Layer 2 of a small transformer language model trained on English Wikipedia (8 layers, counted from 0, width 64).
A neuron's activation on a vector x is SiLU(gate . x) times (in . x), where the dot is the dot product.

Input weights of the MLP neurons that the questions are about. A number n stands for n times 0.0071.
n3 gate: -57 12 11 38 5 12 -5 20 -16 -28 16 -88 -2 -14 -3 -25 -25 -2 16 10 -18 11 -5 -22 -11 15 10 -14 9 8 -35 -12 1 4 12 -5 12 25 -32 -24 12 -46 36 33 -30 -39 19 -69 16 21 3 -2 -28 -67 -28 47 1 -11 14 5 -38 19 -28 11
n15 gate: 13 -11 16 -22 11 10 60 36 18 11 -21 6 -33 -10 -22 -42 13 -2 12 -54 -5 -46 1 -24 21 24 -42 -39 -31 -21 2 -14 0 13 -12 21 30 54 -14 50 1 20 20 14 11 66 -3 -34 17 34 9 -24 -20 -37 47 39 13 -2 -44 -6 -28 -5 -19 -12
n27 gate: 21 67 41 0 -8 54 -8 -30 7 28 -13 20 29 -25 26 -25 25 32 17 20 -8 -30 36 -10 -23 1 22 43 30 24 50 1 7 18 -8 17 -39 36 -21 -10 2 12 56 -4 -11 51 -31 -16 14 34 -23 30 -16 42 30 -7 -25 -33 -33 1 42 12 12 26
n45 gate: 32 -28 -1 -15 -6 -38 11 3 -16 -4 -5 -4 -12 -36 -6 -2 -1 -15 27 2 -21 21 1 18 86 -10 -14 16 9 61 -53 -7 -1 1 5 -2 -13 12 5 2 -22 -23 -38 -50 1 3 22 -1 14 -13 5 -22 -42 -45 13 -5 -3 3 -20 -20 -51 -18 8 22
n51 gate: 34 -19 -14 -2 -3 -41 8 0 4 -6 -33 -13 -46 -15 3 -32 -14 7 24 -35 -7 -39 -25 8 23 32 41 -38 3 32 -43 1 10 -37 5 -8 57 17 -3 -4 37 22 16 -48 -28 -23 5 1 0 -34 -4 17 -21 -7 -7 -17 49 3 3 -27 -29 -15 59 26
n67 gate: 20 -31 25 57 -12 17 -8 -13 -4 24 -18 -11 -18 20 24 15 4 4 15 -28 -43 6 -3 -36 7 23 -19 -16 -27 -15 48 17 -35 -43 23 14 51 21 41 -10 47 6 -13 -17 -15 -9 25 -24 -41 -30 -11 29 -23 -55 -12 -51 -40 -20 -6 -7 -9 -8 0 10
n74 gate: 0 -9 1 17 21 28 12 -6 10 12 -49 -25 -8 -8 -46 -19 2 31 -50 -65 -58 -11 -39 1 -2 13 72 -33 2 -4 34 4 -31 -14 10 -2 26 -4 23 3 40 38 17 -13 -72 -13 37 14 1 -21 -8 -34 -10 -36 7 21 19 -13 37 -7 -26 -12 -53 3
n83 gate: -15 -14 7 -40 41 42 50 0 -23 -29 -8 22 -14 -35 -15 26 23 -19 -8 -2 2 14 4 -31 9 -38 -17 19 -26 -11 -51 -9 14 -25 16 -22 2 1 22 -15 -3 37 -7 -29 22 21 -15 -7 14 41 -1 -13 43 7 -17 -9 -27 -58 0 -15 -85 53 -15 19
n88 gate: -1 -27 25 -9 21 19 40 -25 22 -42 -24 -30 -36 -38 -14 2 8 6 14 18 -31 -33 -5 8 11 36 14 15 1 50 -43 16 -2 -3 -25 38 -9 26 -7 -29 39 42 8 -20 -13 -25 -25 9 38 -10 -20 -41 69 -22 27 -18 -8 1 38 43 8 31 31 -2
n100 gate: 24 -10 -11 -30 2 -18 -5 46 32 -54 -43 16 -28 -32 -20 3 7 2 -53 10 12 -16 -8 31 25 -26 3 13 -32 56 -12 16 -10 -57 16 -10 -1 29 16 9 -6 -11 24 49 -1 -39 0 10 -27 -4 -51 7 -12 22 10 11 -6 -10 -35 -27 28 -8 7 45
n102 gate: 29 -21 20 27 -6 -25 8 -14 21 30 28 22 -33 -20 23 -16 39 51 -25 22 -47 -38 30 -37 41 -3 -3 -55 -22 -17 -18 2 33 36 43 -28 -4 53 -23 -26 0 5 11 -19 -9 -12 14 -33 6 0 -8 -10 2 -10 40 21 19 -22 23 -23 5 8 26 37
n134 gate: -35 8 7 6 3 -18 -16 44 -7 -8 -11 -2 22 27 6 2 -6 6 -64 -8 -75 12 14 5 53 24 -14 -45 -36 -32 25 7 -17 -15 13 8 56 24 57 12 -7 -22 6 31 5 16 36 -27 11 9 -31 -29 13 -7 9 -18 28 28 -23 27 -13 50 -38 52
n139 gate: -5 29 70 -18 -7 12 8 -9 24 -31 13 -4 19 -26 -17 -18 24 -9 -1 0 -12 11 -10 -16 -13 -1 45 21 32 41 6 -46 -2 17 -22 24 -11 25 11 -31 -3 -12 -8 -13 -52 23 -3 10 -15 -23 29 15 -37 -5 -4 -25 25 60 -9 74 -34 -20 55 56
n147 gate: 17 18 -21 -21 -10 -73 6 -28 -43 2 17 13 -22 29 -15 -23 29 -1 11 8 -14 15 -8 22 -11 8 -22 -25 -12 17 27 13 8 -54 83 17 -2 20 40 17 26 -36 21 -20 27 1 -49 1 14 23 -34 -29 31 9 30 -28 4 -35 -22 20 -39 44 5 33
n157 gate: -18 -35 -18 16 -7 -8 34 25 -40 -26 1 15 5 1 34 -12 30 -20 -4 11 -5 57 4 18 59 -11 18 -10 30 -2 29 0 -26 7 14 -19 -31 21 11 26 17 12 48 10 3 40 38 18 -28 11 -8 -37 20 26 18 -24 -40 26 -40 -25 -70 16 11 13
n161 gate: 90 -21 30 -13 36 -24 44 8 -5 -20 22 -36 4 -14 -20 25 36 -53 1 -6 -35 -1 13 36 49 -15 -18 13 -25 28 2 -2 5 -1 4 -6 0 -8 6 61 -94 -1 -22 26 -10 -60 25 -15 26 -33 -23 -22 -5 53 18 -24 23 -51 3 -22 -47 28 -30 -10
n165 gate: 21 -49 22 28 -7 -54 20 46 -8 12 -25 -25 -5 34 45 26 -7 69 -7 -5 -36 14 -34 8 -7 62 -16 14 -2 9 5 5 -84 -15 -7 20 -32 34 34 -15 36 -35 5 -53 -31 -9 -32 -6 4 -1 14 26 20 -24 -8 41 23 -9 3 -16 -18 29 49 7
n183 gate: 29 -28 15 7 25 17 -17 25 4 26 -27 -28 12 2 17 -1 48 -17 0 40 -9 50 21 -3 23 31 37 18 10 34 4 11 -14 -7 12 43 8 39 48 25 4 36 82 9 4 -6 4 -6 -7 28 9 35 3 -37 30 -3 37 9 -26 89 24 25 -35 -8
n3 in: 8 29 -3 22 -38 -13 -10 16 9 5 -29 -26 13 4 -3 -3 -32 7 11 -29 -10 31 80 25 7 4 8 -1 -42 7 52 41 -51 14 -53 18 3 14 -33 4 10 -19 -9 -10 -29 -24 -4 0 2 18 38 -3 -30 -53 -37 11 -31 -21 22 23 17 25 -14 25
n15 in: 48 10 -6 -27 -25 35 20 59 31 0 25 -5 3 17 -9 -19 5 -21 31 -1 57 -18 12 -47 4 -10 -40 4 -26 -45 11 -14 37 33 -31 9 13 18 -11 27 4 10 17 3 16 68 -3 -39 9 32 6 -28 9 -22 12 40 -12 35 -50 -13 -31 14 -16 -28
n27 in: 33 -42 -15 -37 10 0 21 36 14 -21 -22 21 -39 13 -26 -5 11 16 2 -3 -19 1 -4 28 9 31 -54 -46 -43 -21 17 -7 -5 6 60 37 23 35 38 8 18 -10 1 -22 -4 -17 -46 -13 -3 -8 -90 -21 32 -18 -1 4 -26 -36 10 19 -26 18 -2 25
n45 in: -34 24 -42 1 -8 2 -8 -7 -17 -42 13 -1 2 -60 -6 9 -13 9 8 -45 -4 20 58 28 5 -9 17 -15 19 -7 4 -8 3 -9 -20 -21 -5 -24 -15 34 3 10 -2 21 -53 26 4 -12 4 -36 22 9 7 -24 21 35 -6 7 23 25 -23 -36 -14 -49
n51 in: 19 -3 -53 -27 -35 -21 17 -8 4 8 -9 -9 -32 23 -13 5 -30 11 21 8 77 -1 -23 -36 39 2 15 -15 13 0 -3 6 15 -11 -31 -28 44 -34 -10 19 17 32 -2 -43 -8 -20 -10 17 3 -1 -17 21 37 22 -27 -29 18 -9 49 -14 18 1 7 11
n67 in: -14 -3 -15 0 -33 28 -2 -15 -13 14 -18 0 8 20 -21 28 -10 -27 60 15 5 20 -3 -27 8 -21 -15 -5 1 -7 49 12 2 -36 14 -27 44 -7 1 10 10 44 3 -17 28 11 37 41 6 -34 0 48 -3 -32 2 -2 -32 13 12 -3 19 -30 18 -15
n74 in: -25 24 -85 12 18 35 28 -23 2 -7 16 -4 18 1 -55 -4 -25 11 -8 0 -6 -15 -19 3 10 -1 19 8 13 -36 67 -5 28 -18 -17 -3 -18 -15 0 -14 5 -7 8 -33 9 -30 22 27 6 -3 62 -38 -4 -6 -15 20 7 -36 4 11 -37 21 -30 18
n83 in: -30 -21 41 16 9 6 13 2 39 -4 52 -46 -8 -23 2 0 30 -21 -26 -6 -18 -10 -11 -4 -16 -29 -7 28 -25 -10 -14 -23 25 32 4 -31 40 -7 24 25 0 3 34 12 20 8 8 -23 23 2 3 -19 -17 -33 11 68 31 16 6 -18 -54 -19 -14 -9
n88 in: 0 -32 12 14 -6 25 20 -2 0 -51 17 -5 1 -17 -1 2 0 10 29 0 16 -35 20 -22 7 33 -11 34 30 22 -60 0 37 37 -46 17 -16 -13 -7 -47 29 60 0 0 -5 -52 -26 23 32 -8 -12 -26 37 -16 4 -24 -40 -7 8 -8 -4 26 50 -6
n100 in: -28 1 -9 -50 -52 4 -17 39 12 16 -31 -3 31 -16 -19 -7 1 -14 -16 67 25 11 -30 22 34 -51 -32 44 7 36 -37 -8 12 -39 7 24 13 24 -5 -21 21 -20 13 -3 16 -25 -18 -10 -14 0 -36 9 -34 19 10 0 -21 7 -43 -5 -4 -35 16 43
n102 in: 18 -5 4 31 -17 -1 -7 -18 39 20 43 3 -9 3 10 -14 33 60 -2 7 -3 -17 46 -42 18 16 21 -51 -15 -39 -7 11 61 57 -6 -42 -20 19 -36 -10 29 -1 5 3 -25 3 31 -14 12 -7 -9 8 -28 -19 -14 55 -6 -24 18 15 14 -2 -27 2
n134 in: -69 18 -4 -2 -7 4 -3 45 -28 1 18 -20 50 42 -8 7 -11 0 -37 18 -33 23 12 -5 19 -26 -30 -8 3 -66 41 16 -22 17 -8 17 46 -3 1 7 20 -12 -14 -5 46 13 24 3 24 20 -22 4 -11 -29 38 9 9 41 -24 12 -17 5 -22 18
n139 in: -16 38 -2 21 -26 -4 -13 -21 25 -22 63 -12 37 12 -17 13 -10 -4 47 13 25 -10 2 -19 1 -25 19 13 43 13 -15 -23 8 38 -48 1 -33 -52 -33 -63 8 -32 -8 -13 22 -4 21 -3 10 -45 40 13 -8 -25 -6 6 -1 66 9 44 -14 -29 -13 -8
n147 in: -1 36 -11 8 -27 -28 -13 -1 -54 22 45 11 -11 38 -18 -15 10 -7 11 2 17 15 11 -11 -29 23 -47 -22 -2 -8 18 26 13 -24 32 18 -15 -24 24 12 59 -15 7 -23 40 -2 -37 38 25 -2 -26 -6 41 -18 -11 -24 -39 -37 -12 -25 -21 27 -24 28
n157 in: -11 -13 1 -6 -19 -34 19 25 -21 9 -2 22 -11 15 33 7 15 -14 9 22 12 23 25 13 43 0 5 4 49 -13 48 4 11 14 -14 18 -37 -13 12 11 -24 35 14 31 15 22 -20 57 1 15 -27 -5 -31 38 -3 -38 -57 -7 -63 -6 3 20 -1 23
n161 in: 7 0 1 -52 20 -8 -2 -12 -6 27 11 -17 -4 -9 -37 48 7 -82 -21 -20 6 12 15 65 9 -17 -11 -23 0 -10 -9 -17 -29 -9 -24 20 -12 -19 11 27 -46 19 -19 -13 -15 -30 -16 13 13 -6 -8 9 6 8 -20 13 33 33 56 33 -36 0 -28 -37
n165 in: 11 -14 -10 -7 -36 -53 -6 47 -13 2 13 -28 26 60 -18 43 -2 24 17 53 23 7 -19 2 -3 10 -11 25 -6 -5 24 23 -10 35 -16 35 -34 -13 0 -38 19 -50 0 -58 3 -1 -22 8 27 -7 -18 51 70 -9 -9 32 -14 -18 16 -39 2 30 35 2
n183 in: 23 8 -4 34 -9 -11 -43 17 -37 14 11 -8 22 14 1 -27 28 -12 13 18 36 59 41 -5 9 5 -18 9 43 17 -13 18 19 -1 11 26 7 -11 10 -1 22 26 47 47 24 -37 -9 15 2 33 -7 22 -24 -39 24 18 9 4 -36 12 37 15 -38 -8

Each question shows a token from some text and the vector x that enters the MLP there. A number n stands for n times 0.035.

"ing": 16 -5 -4 -35 -15 15 -15 -19 12 3 35 -30 7 2 -11 -15 -21 -4 -23 -23 57 19 33 -17 52 1 21 11 14 5 -38 5 10 4 -16 1 -13 -1 -19 -4 -32 29 -2 32 18 1 17 1 17 17 5 17 1 -2 -1 -8 -32 2 15 6 6 -5 0 -28
Which three neurons fire most, strongest first? n161, n45, n183

" has": 10 -35 38 31 -13 7 20 -11 -1 16 13 -18 32 19 -27 -6 8 -27 4 5 16 -11 -10 -28 18 -20 -24 8 -8 19 -18 15 7 -3 15 -11 3 -8 -22 12 20 29 -24 -16 44 -17 3 6 9 17 -11 16 8 5 -2 -15 -11 -9 47 17 -13 -17 24 32
The two highest activations, in order: n88, n67

"atch": -5 12 -7 -22 -18 -23 -4 -11 -5 21 10 21 3 2 14 18 -31 -13 -10 0 27 18 20 -29 -12 -48 14 -5 -6 6 -19 -4 16 -3 -22 2 16 -42 -6 -13 12 -16 10 32 -1 6 -8 -8 17 2 20 35 -46 31 -56 12 -7 -11 48 -3 2 13 30 -11
The most active neuron and its activation: n27, at about 0.46

" New": -17 27 -22 -23 -18 -1 -20 -19 -4 -24 16 -31 15 25 7 14 34 -69 37 -13 26 -16 -15 -16 5 -15 -6 -11 15 -6 2 -13 21 -10 -8 21 -4 -38 -6 3 17 -14 7 33 -3 5 5 -22 11 9 31 -16 3 17 6 -2 2 -14 15 -16 -30 15 -5 -41
Which neuron lights up most? n161

"age": -15 -7 19 5 -16 -12 4 -4 -11 43 30 26 11 4 7 12 -16 20 -1 -18 36 9 14 -41 45 -40 12 10 14 -4 4 -1 -1 10 1 -4 -13 -15 -10 -19 -1 -15 -8 5 19 12 9 19 21 12 22 16 -10 19 -47 31 21 7 8 -11 16 20 1 -4
Which neuron lights up most? n102

"oup": -7 -18 8 -39 -35 15 -3 -10 0 9 -12 19 5 17 18 2 -11 -39 1 5 16 18 26 -27 2 -16 9 37 -10 1 -22 8 26 -2 9 17 7 24 -26 -10 0 -8 0 24 -5 -19 9 -10 19 4 15 33 -26 10 -1 16 15 0 30 19 12 0 -50 -45
The most active neuron and its activation: n183, at about 2.4

" g": -17 -29 -24 36 13 -19 -12 2 -11 3 28 26 -16 0 0 -20 -24 -30 47 6 -25 18 12 -24 -24 -33 -20 -2 -3 2 39 -18 12 30 -21 1 3 -8 -33 23 19 -7 -36 -23 10 13 14 -11 5 -2 -8 7 15 1 -14 -2 -47 5 -18 15 41 -8 -14 12
Which neuron lights up most? n67

" two": -13 -16 1 -6 -47 -2 -9 4 -19 2 28 -9 -19 23 -9 13 16 22 53 7 10 -21 -3 -27 34 -15 -23 -22 9 -3 -43 4 23 8 -7 -3 18 -5 -4 -8 -8 -32 12 32 17 -14 11 -43 12 4 -18 17 -14 -36 12 4 -10 4 48 19 -13 19 -20 -1
Which neuron lights up most? n102

" –": 12 14 -18 -2 -32 -4 4 -26 -17 -1 8 -2 23 4 -20 -12 4 11 1 9 -7 25 -2 -23 12 40 -16 -1 -5 -13 -5 8 33 32 16 1 -10 -7 0 2 -35 -16 -31 19 -3 -12 -14 0 25 -4 -3 1 -7 -21 -13 -13 3 21 -12 -1 20 -1 -7 13
Which neuron lights up most? n102

"ant": -17 -5 -39 -14 -18 -5 24 11 22 -1 -9 -20 24 26 2 4 1 -39 -22 14 -14 -4 -16 9 10 -41 32 12 14 -14 -22 -6 0 19 8 -25 6 -41 12 -5 -29 -2 0 24 7 9 16 -15 19 -1 3 4 -81 4 -1 -1 -27 39 2 11 43 18 -8 -3
The two highest activations, in order: n134, n27

"e,": -17 9 -31 7 -3 -3 -13 -9 -25 -13 32 -1 25 5 -12 6 11 -27 24 16 -7 30 18 1 17 -20 14 26 29 18 -51 -6 -1 14 14 13 -6 -47 1 7 -12 -37 -16 -8 25 -22 6 27 18 -12 -6 -11 -11 -22 -42 -21 20 -9 9 -12 4 4 11 0
The most active neuron and its activation: n161, at about 1.1

" 17": -53 12 -29 8 -15 17 -7 3 -60 17 4 -7 -16 -17 2 -1 17 7 43 7 9 7 -2 24 52 -8 4 16 12 -15 -14 3 23 0 20 13 17 5 -21 11 -17 -9 -14 3 21 -28 7 -12 9 -2 8 3 -5 -14 -11 41 -10 24 -10 -26 7 -4 -2 -52
The most active neuron and its activation: n45, at about 2.3

"\n": -4 54 1 25 -20 16 5 -1 19 16 5 -13 -45 -6 -30 2 -29 4 11 6 13 -11 -21 -2 -14 -35 0 -24 22 -11 -8 9 8 -8 5 -8 -25 -34 -10 -27 4 5 10 4 25 -20 3 17 11 -11 2 -28 -8 -17 -40 3 -21 7 0 8 -24 -6 -9 43
The most active neuron and its activation: n74, at about 1.1

"le": -41 8 -12 15 -16 23 0 -9 6 12 43 16 35 -22 19 13 -8 -20 22 -1 24 16 -18 14 24 -42 22 -25 30 -8 -30 1 -12 -2 -10 4 -4 -44 6 4 -26 -42 -2 14 -20 -6 -10 5 10 11 40 3 -6 -6 -41 -2 -1 -37 -9 -4 19 -2 -30 -26
Which neuron lights up most? n27

" four": -18 -10 11 -7 -58 -14 -11 -6 -13 -5 20 -7 -31 21 -9 13 11 2 44 5 25 -11 14 -22 29 -20 -27 -33 13 -8 -27 5 28 -1 -17 -10 17 1 0 -19 -7 -33 8 30 4 -22 9 -48 9 6 -16 18 -15 -21 15 15 5 -12 46 31 0 21 -23 -13
Which neuron lights up most? n102

"ent": 19 -2 26 -15 -24 -19 6 6 14 -32 3 -25 33 25 -8 3 19 2 8 4 -6 2 15 0 37 1 42 8 17 -44 12 -5 -19 28 5 -11 12 -3 -32 -21 -3 2 9 11 47 1 -20 0 15 0 16 29 -52 3 -17 -5 -26 31 -8 -9 42 -2 -26 -23
The two highest activations, in order: n183, n139

"or": -53 -11 -16 -1 -22 -11 -7 16 15 -3 26 -36 20 3 11 9 18 5 -7 -30 2 -16 -19 -6 -2 -13 9 23 34 -14 -14 18 1 4 -24 -19 -6 -10 29 -29 -21 10 6 0 22 8 -28 6 12 -3 20 24 10 -14 -52 13 -3 24 0 -16 58 -13 -12 -1
The most active neuron and its activation: n27, at about 0.67

" York": -11 7 -20 -22 -52 -27 7 -35 -6 -35 8 -12 15 -4 -6 26 -7 -24 6 16 18 5 32 19 33 0 -25 39 25 -8 -31 11 4 -8 24 -2 5 -55 23 5 29 -6 3 22 -8 6 39 18 4 3 20 8 11 22 -18 18 -31 37 0 -23 -7 -8 -3 16
The two highest activations, in order: n157, n45

"===": -39 -3 -33 23 -7 2 -10 11 27 26 17 -8 23 21 -15 1 11 -10 6 -37 27 21 -21 -17 7 6 -35 -28 25 -44 16 5 7 1 -6 -16 9 22 -23 -6 -12 -20 0 -11 -13 -16 -27 18 10 0 -17 -42 -34 7 -21 10 -30 4 18 -1 -35 9 43 21
The two highest activations, in order: n3, n157

" himself": -29 -8 -22 -37 -31 -10 25 8 -24 53 36 -13 -2 -8 -10 30 -5 12 9 21 7 -1 8 1 31 -16 -25 21 11 33 -55 5 17 -22 3 3 -14 -46 -4 14 -7 7 -6 -5 8 8 -18 -11 13 7 -5 17 -29 8 -31 20 -26 34 16 -19 5 -15 -2 0
The most active neuron and its activation: n45, at about 1.1

"i": -19 -21 -3 3 11 27 7 -2 -15 49 -7 -27 18 4 -12 -9 9 22 7 -12 31 19 -4 13 -28 -14 11 17 12 -8 -35 -3 25 19 -55 -24 4 -24 -9 13 -36 -21 -6 22 18 8 38 17 4 0 20 27 13 -35 -47 -15 -16 31 5 5 19 -11 -8 21
Which three neurons fire most, strongest first? n27, n139, n3

" mar": 5 9 -68 -35 -48 0 9 -5 24 2 24 -8 -24 14 14 0 23 7 -21 17 -32 -18 -6 0 -42 -24 30 -22 6 23 -15 3 11 -14 -24 11 26 -9 -37 24 -11 16 -5 -1 -1 2 -2 -11 9 1 -15 1 -4 15 -1 32 -9 -18 20 -32 47 -6 -15 -23
Which neuron lights up most? n102

"o": 14 -8 17 9 -26 14 0 -38 10 24 -7 0 -17 -1 6 -11 0 11 21 2 18 17 0 9 -11 -34 30 34 38 -19 -19 -1 4 11 -54 -34 -25 -46 6 12 -9 -4 -3 35 3 11 11 16 9 2 23 18 -5 -36 -52 -13 4 -2 38 -9 10 13 -15 -18
The most active neuron and its activation: n100, at about 0.37

" in": -19 22 -11 36 -30 3 -3 14 -19 -9 12 -8 7 10 -2 -15 -3 -48 15 -2 27 2 4 5 10 3 -8 -5 12 -3 -42 -7 8 -10 0 18 -5 -31 6 -22 -3 15 0 2 20 -38 -33 37 23 8 -19 27 19 -15 29 -10 5 0 -9 -10 -12 -8 23 -28
Which neuron lights up most? n88

".": -15 20 -21 2 3 -34 -26 2 -22 -6 7 -37 20 -14 -2 8 -45 18 1 -9 7 -10 -27 -16 7 -9 -21 20 -1 -1 -31 15 6 -9 -7 -18 -22 -50 -9 0 1 -26 -9 -29 -5 -17 -6 -13 16 16 -8 -5 21 -25 -36 -9 -17 23 -5 29 -11 -23 15 -39
The two highest activations, in order: n45, n165

" life": -18 3 -41 -27 -6 -6 -13 24 -26 24 15 8 -3 23 -17 44 -8 6 -6 29 -9 11 25 -24 35 -46 14 43 34 6 -21 0 19 -14 8 34 -28 -32 -3 3 -9 -4 -7 15 5 -6 6 -19 -5 10 22 -5 2 -14 3 34 -11 -3 -7 -19 29 -7 7 -9
Which neuron lights up most? n45

" and": -4 -8 -6 1 -14 7 -5 21 -38 6 9 -5 36 2 -9 -22 23 -66 -2 6 7 37 -19 -29 4 -13 1 -29 7 26 -43 4 9 8 0 -4 -17 -24 -9 1 -12 20 -7 -31 12 -16 -20 27 18 6 -3 9 -26 -20 -42 2 -25 -5 -3 -2 -2 3 11 11
Which neuron lights up most? n157

"ative": -24 -22 1 -37 -10 15 5 29 -27 -14 4 0 22 -6 -1 37 -16 -5 -23 -10 16 5 2 -26 42 26 6 21 34 -48 7 -12 -1 11 -5 8 -10 -12 -10 -9 -7 -14 -8 -6 30 -9 23 -26 12 5 24 -27 15 1 -53 12 12 -15 32 -11 12 -7 -33 21
The most active neuron and its activation: n134, at about 1.8

" N": -47 19 -27 -3 11 -6 -34 8 3 16 -1 -36 -9 -4 -2 4 11 20 25 -7 -14 -6 20 14 3 -33 -22 -10 -10 0 -19 -23 31 7 -17 -25 -3 -58 14 6 -18 -14 -7 -14 11 3 2 24 -2 1 -6 -12 -48 51 -37 19 6 -4 54 1 15 2 -5 3
The most active neuron and its activation: n27, at about 0.42

"–present": -3 -7 -26 -15 3 22 -10 -20 -40 7 -14 0 -12 -10 -8 11 -27 -2 -15 -13 35 29 24 -18 -29 -17 -50 17 10 -15 -28 10 31 18 12 -13 -10 4 -5 -5 -9 -28 -7 -2 12 4 -10 12 15 15 12 25 -19 19 -5 24 -26 18 -15 -41 -17 -10 -21 -1
Which neuron lights up most? n83

"ers": -49 -24 -6 1 22 4 -29 -10 17 2 56 -17 -8 -36 6 11 -18 -14 -3 38 13 20 30 9 47 -21 23 23 24 -15 -12 -3 -1 -20 -8 -12 -29 -42 13 -15 -1 -4 -13 3 13 13 -9 -5 10 16 -6 36 -32 -10 -17 8 -6 9 12 -7 3 11 -8 -5
Which neuron lights up most? n45

" turn": 15 5 -40 -12 9 -7 -13 6 13 59 10 11 10 38 2 -10 -23 -15 -1 26 2 10 14 -1 41 -2 -27 -13 6 3 -20 -8 22 -38 -14 -27 -34 -34 -5 -9 21 21 9 13 13 -22 -14 -27 10 -4 -5 17 -13 13 0 0 -24 0 61 22 32 -3 -7 -8
Which neuron lights up most? n83

" have": 15 -35 35 34 -21 1 12 -9 -2 17 3 -20 23 14 -22 -5 6 -35 15 1 16 -8 -19 -30 23 -26 -8 17 -8 7 -21 13 7 -13 3 -7 5 -9 -27 8 23 29 -18 -12 43 -13 3 7 13 13 -16 14 -3 6 -19 -18 -5 -5 66 15 -6 -8 26 11
Which three neurons fire most, strongest first? n88, n67, n51

" F": -32 -6 22 3 -25 -2 -10 -12 12 -9 27 -11 -49 13 16 -2 -24 16 64 -1 8 0 10 -38 -17 -24 -10 -23 2 4 25 -19 40 1 -29 -5 14 -5 -16 -15 -9 -3 -14 -28 29 1 -14 -18 6 -8 26 -23 11 20 12 -2 -20 18 33 -18 -5 19 -21 -9
The most active neuron and its activation: n102, at about 0.68

"w": -18 -2 22 -10 -7 -9 -52 -33 15 18 3 -5 55 26 2 -4 -50 -23 21 7 -2 -29 -10 -5 -3 -15 -26 8 7 13 15 -2 6 13 -30 -1 16 -30 -12 19 4 17 -10 35 5 35 -3 25 -1 6 15 -3 -44 -6 -30 -25 6 -22 11 11 -21 -15 -21 -36
The two highest activations, in order: n165, n88

"in": -12 16 9 0 -16 23 -5 -8 8 18 39 -31 43 -24 -9 0 18 2 21 -9 40 -2 3 30 26 1 13 23 23 -11 -37 -4 -18 -12 -43 -14 19 -11 19 1 4 -22 -16 43 48 -5 26 9 1 2 -1 34 -11 -11 -31 7 -1 -9 -25 10 18 -41 -21 -16
The most active neuron and its activation: n183, at about 0.58

"ouble": -7 -18 12 -12 -28 -18 12 -34 -27 21 24 14 3 -3 -3 26 -10 12 20 -5 8 -5 23 -21 50 -32 33 -18 19 -3 -50 -1 -6 3 -37 10 -14 -38 -24 -19 7 -5 10 31 11 -18 -22 15 13 2 20 -16 -10 7 -28 8 -6 -7 46 10 29 16 -4 -12
The most active neuron and its activation: n88, at about 1.6

" to": 23 16 7 27 -8 16 -11 15 -16 -7 19 -14 19 5 -12 -20 11 -31 3 -3 52 13 0 16 -9 6 -33 -28 8 24 -9 -3 19 6 11 -9 7 -30 -19 -12 -20 13 13 -14 16 -14 -47 14 16 18 -5 8 -6 -5 -51 -37 -12 18 28 -6 -5 -6 -2 -27
Which neuron lights up most? n161

" prot": -6 -4 -32 52 -6 24 -3 19 19 -1 33 21 48 11 10 -4 31 -1 4 -12 -9 20 6 5 -27 -3 -42 -38 15 -36 20 11 50 8 -12 3 20 -7 3 7 -11 -19 0 -32 32 4 17 14 -5 1 -36 -9 -1 -7 -20 14 -29 -4 1 8 -9 -1 -34 -12
The two highest activations, in order: n134, n67

" the": -24 -8 -9 -3 -34 -8 4 12 -12 1 -3 -31 1 8 -4 -2 2 -30 26 -18 61 16 22 33 -1 -3 -3 -17 34 -3 -17 -13 8 -7 -2 17 -10 -28 -10 8 2 9 -20 -5 3 -4 -3 -28 28 4 -6 -8 -15 -11 -17 3 5 16 -16 3 -17 10 12 1
The two highest activations, in order: n45, n3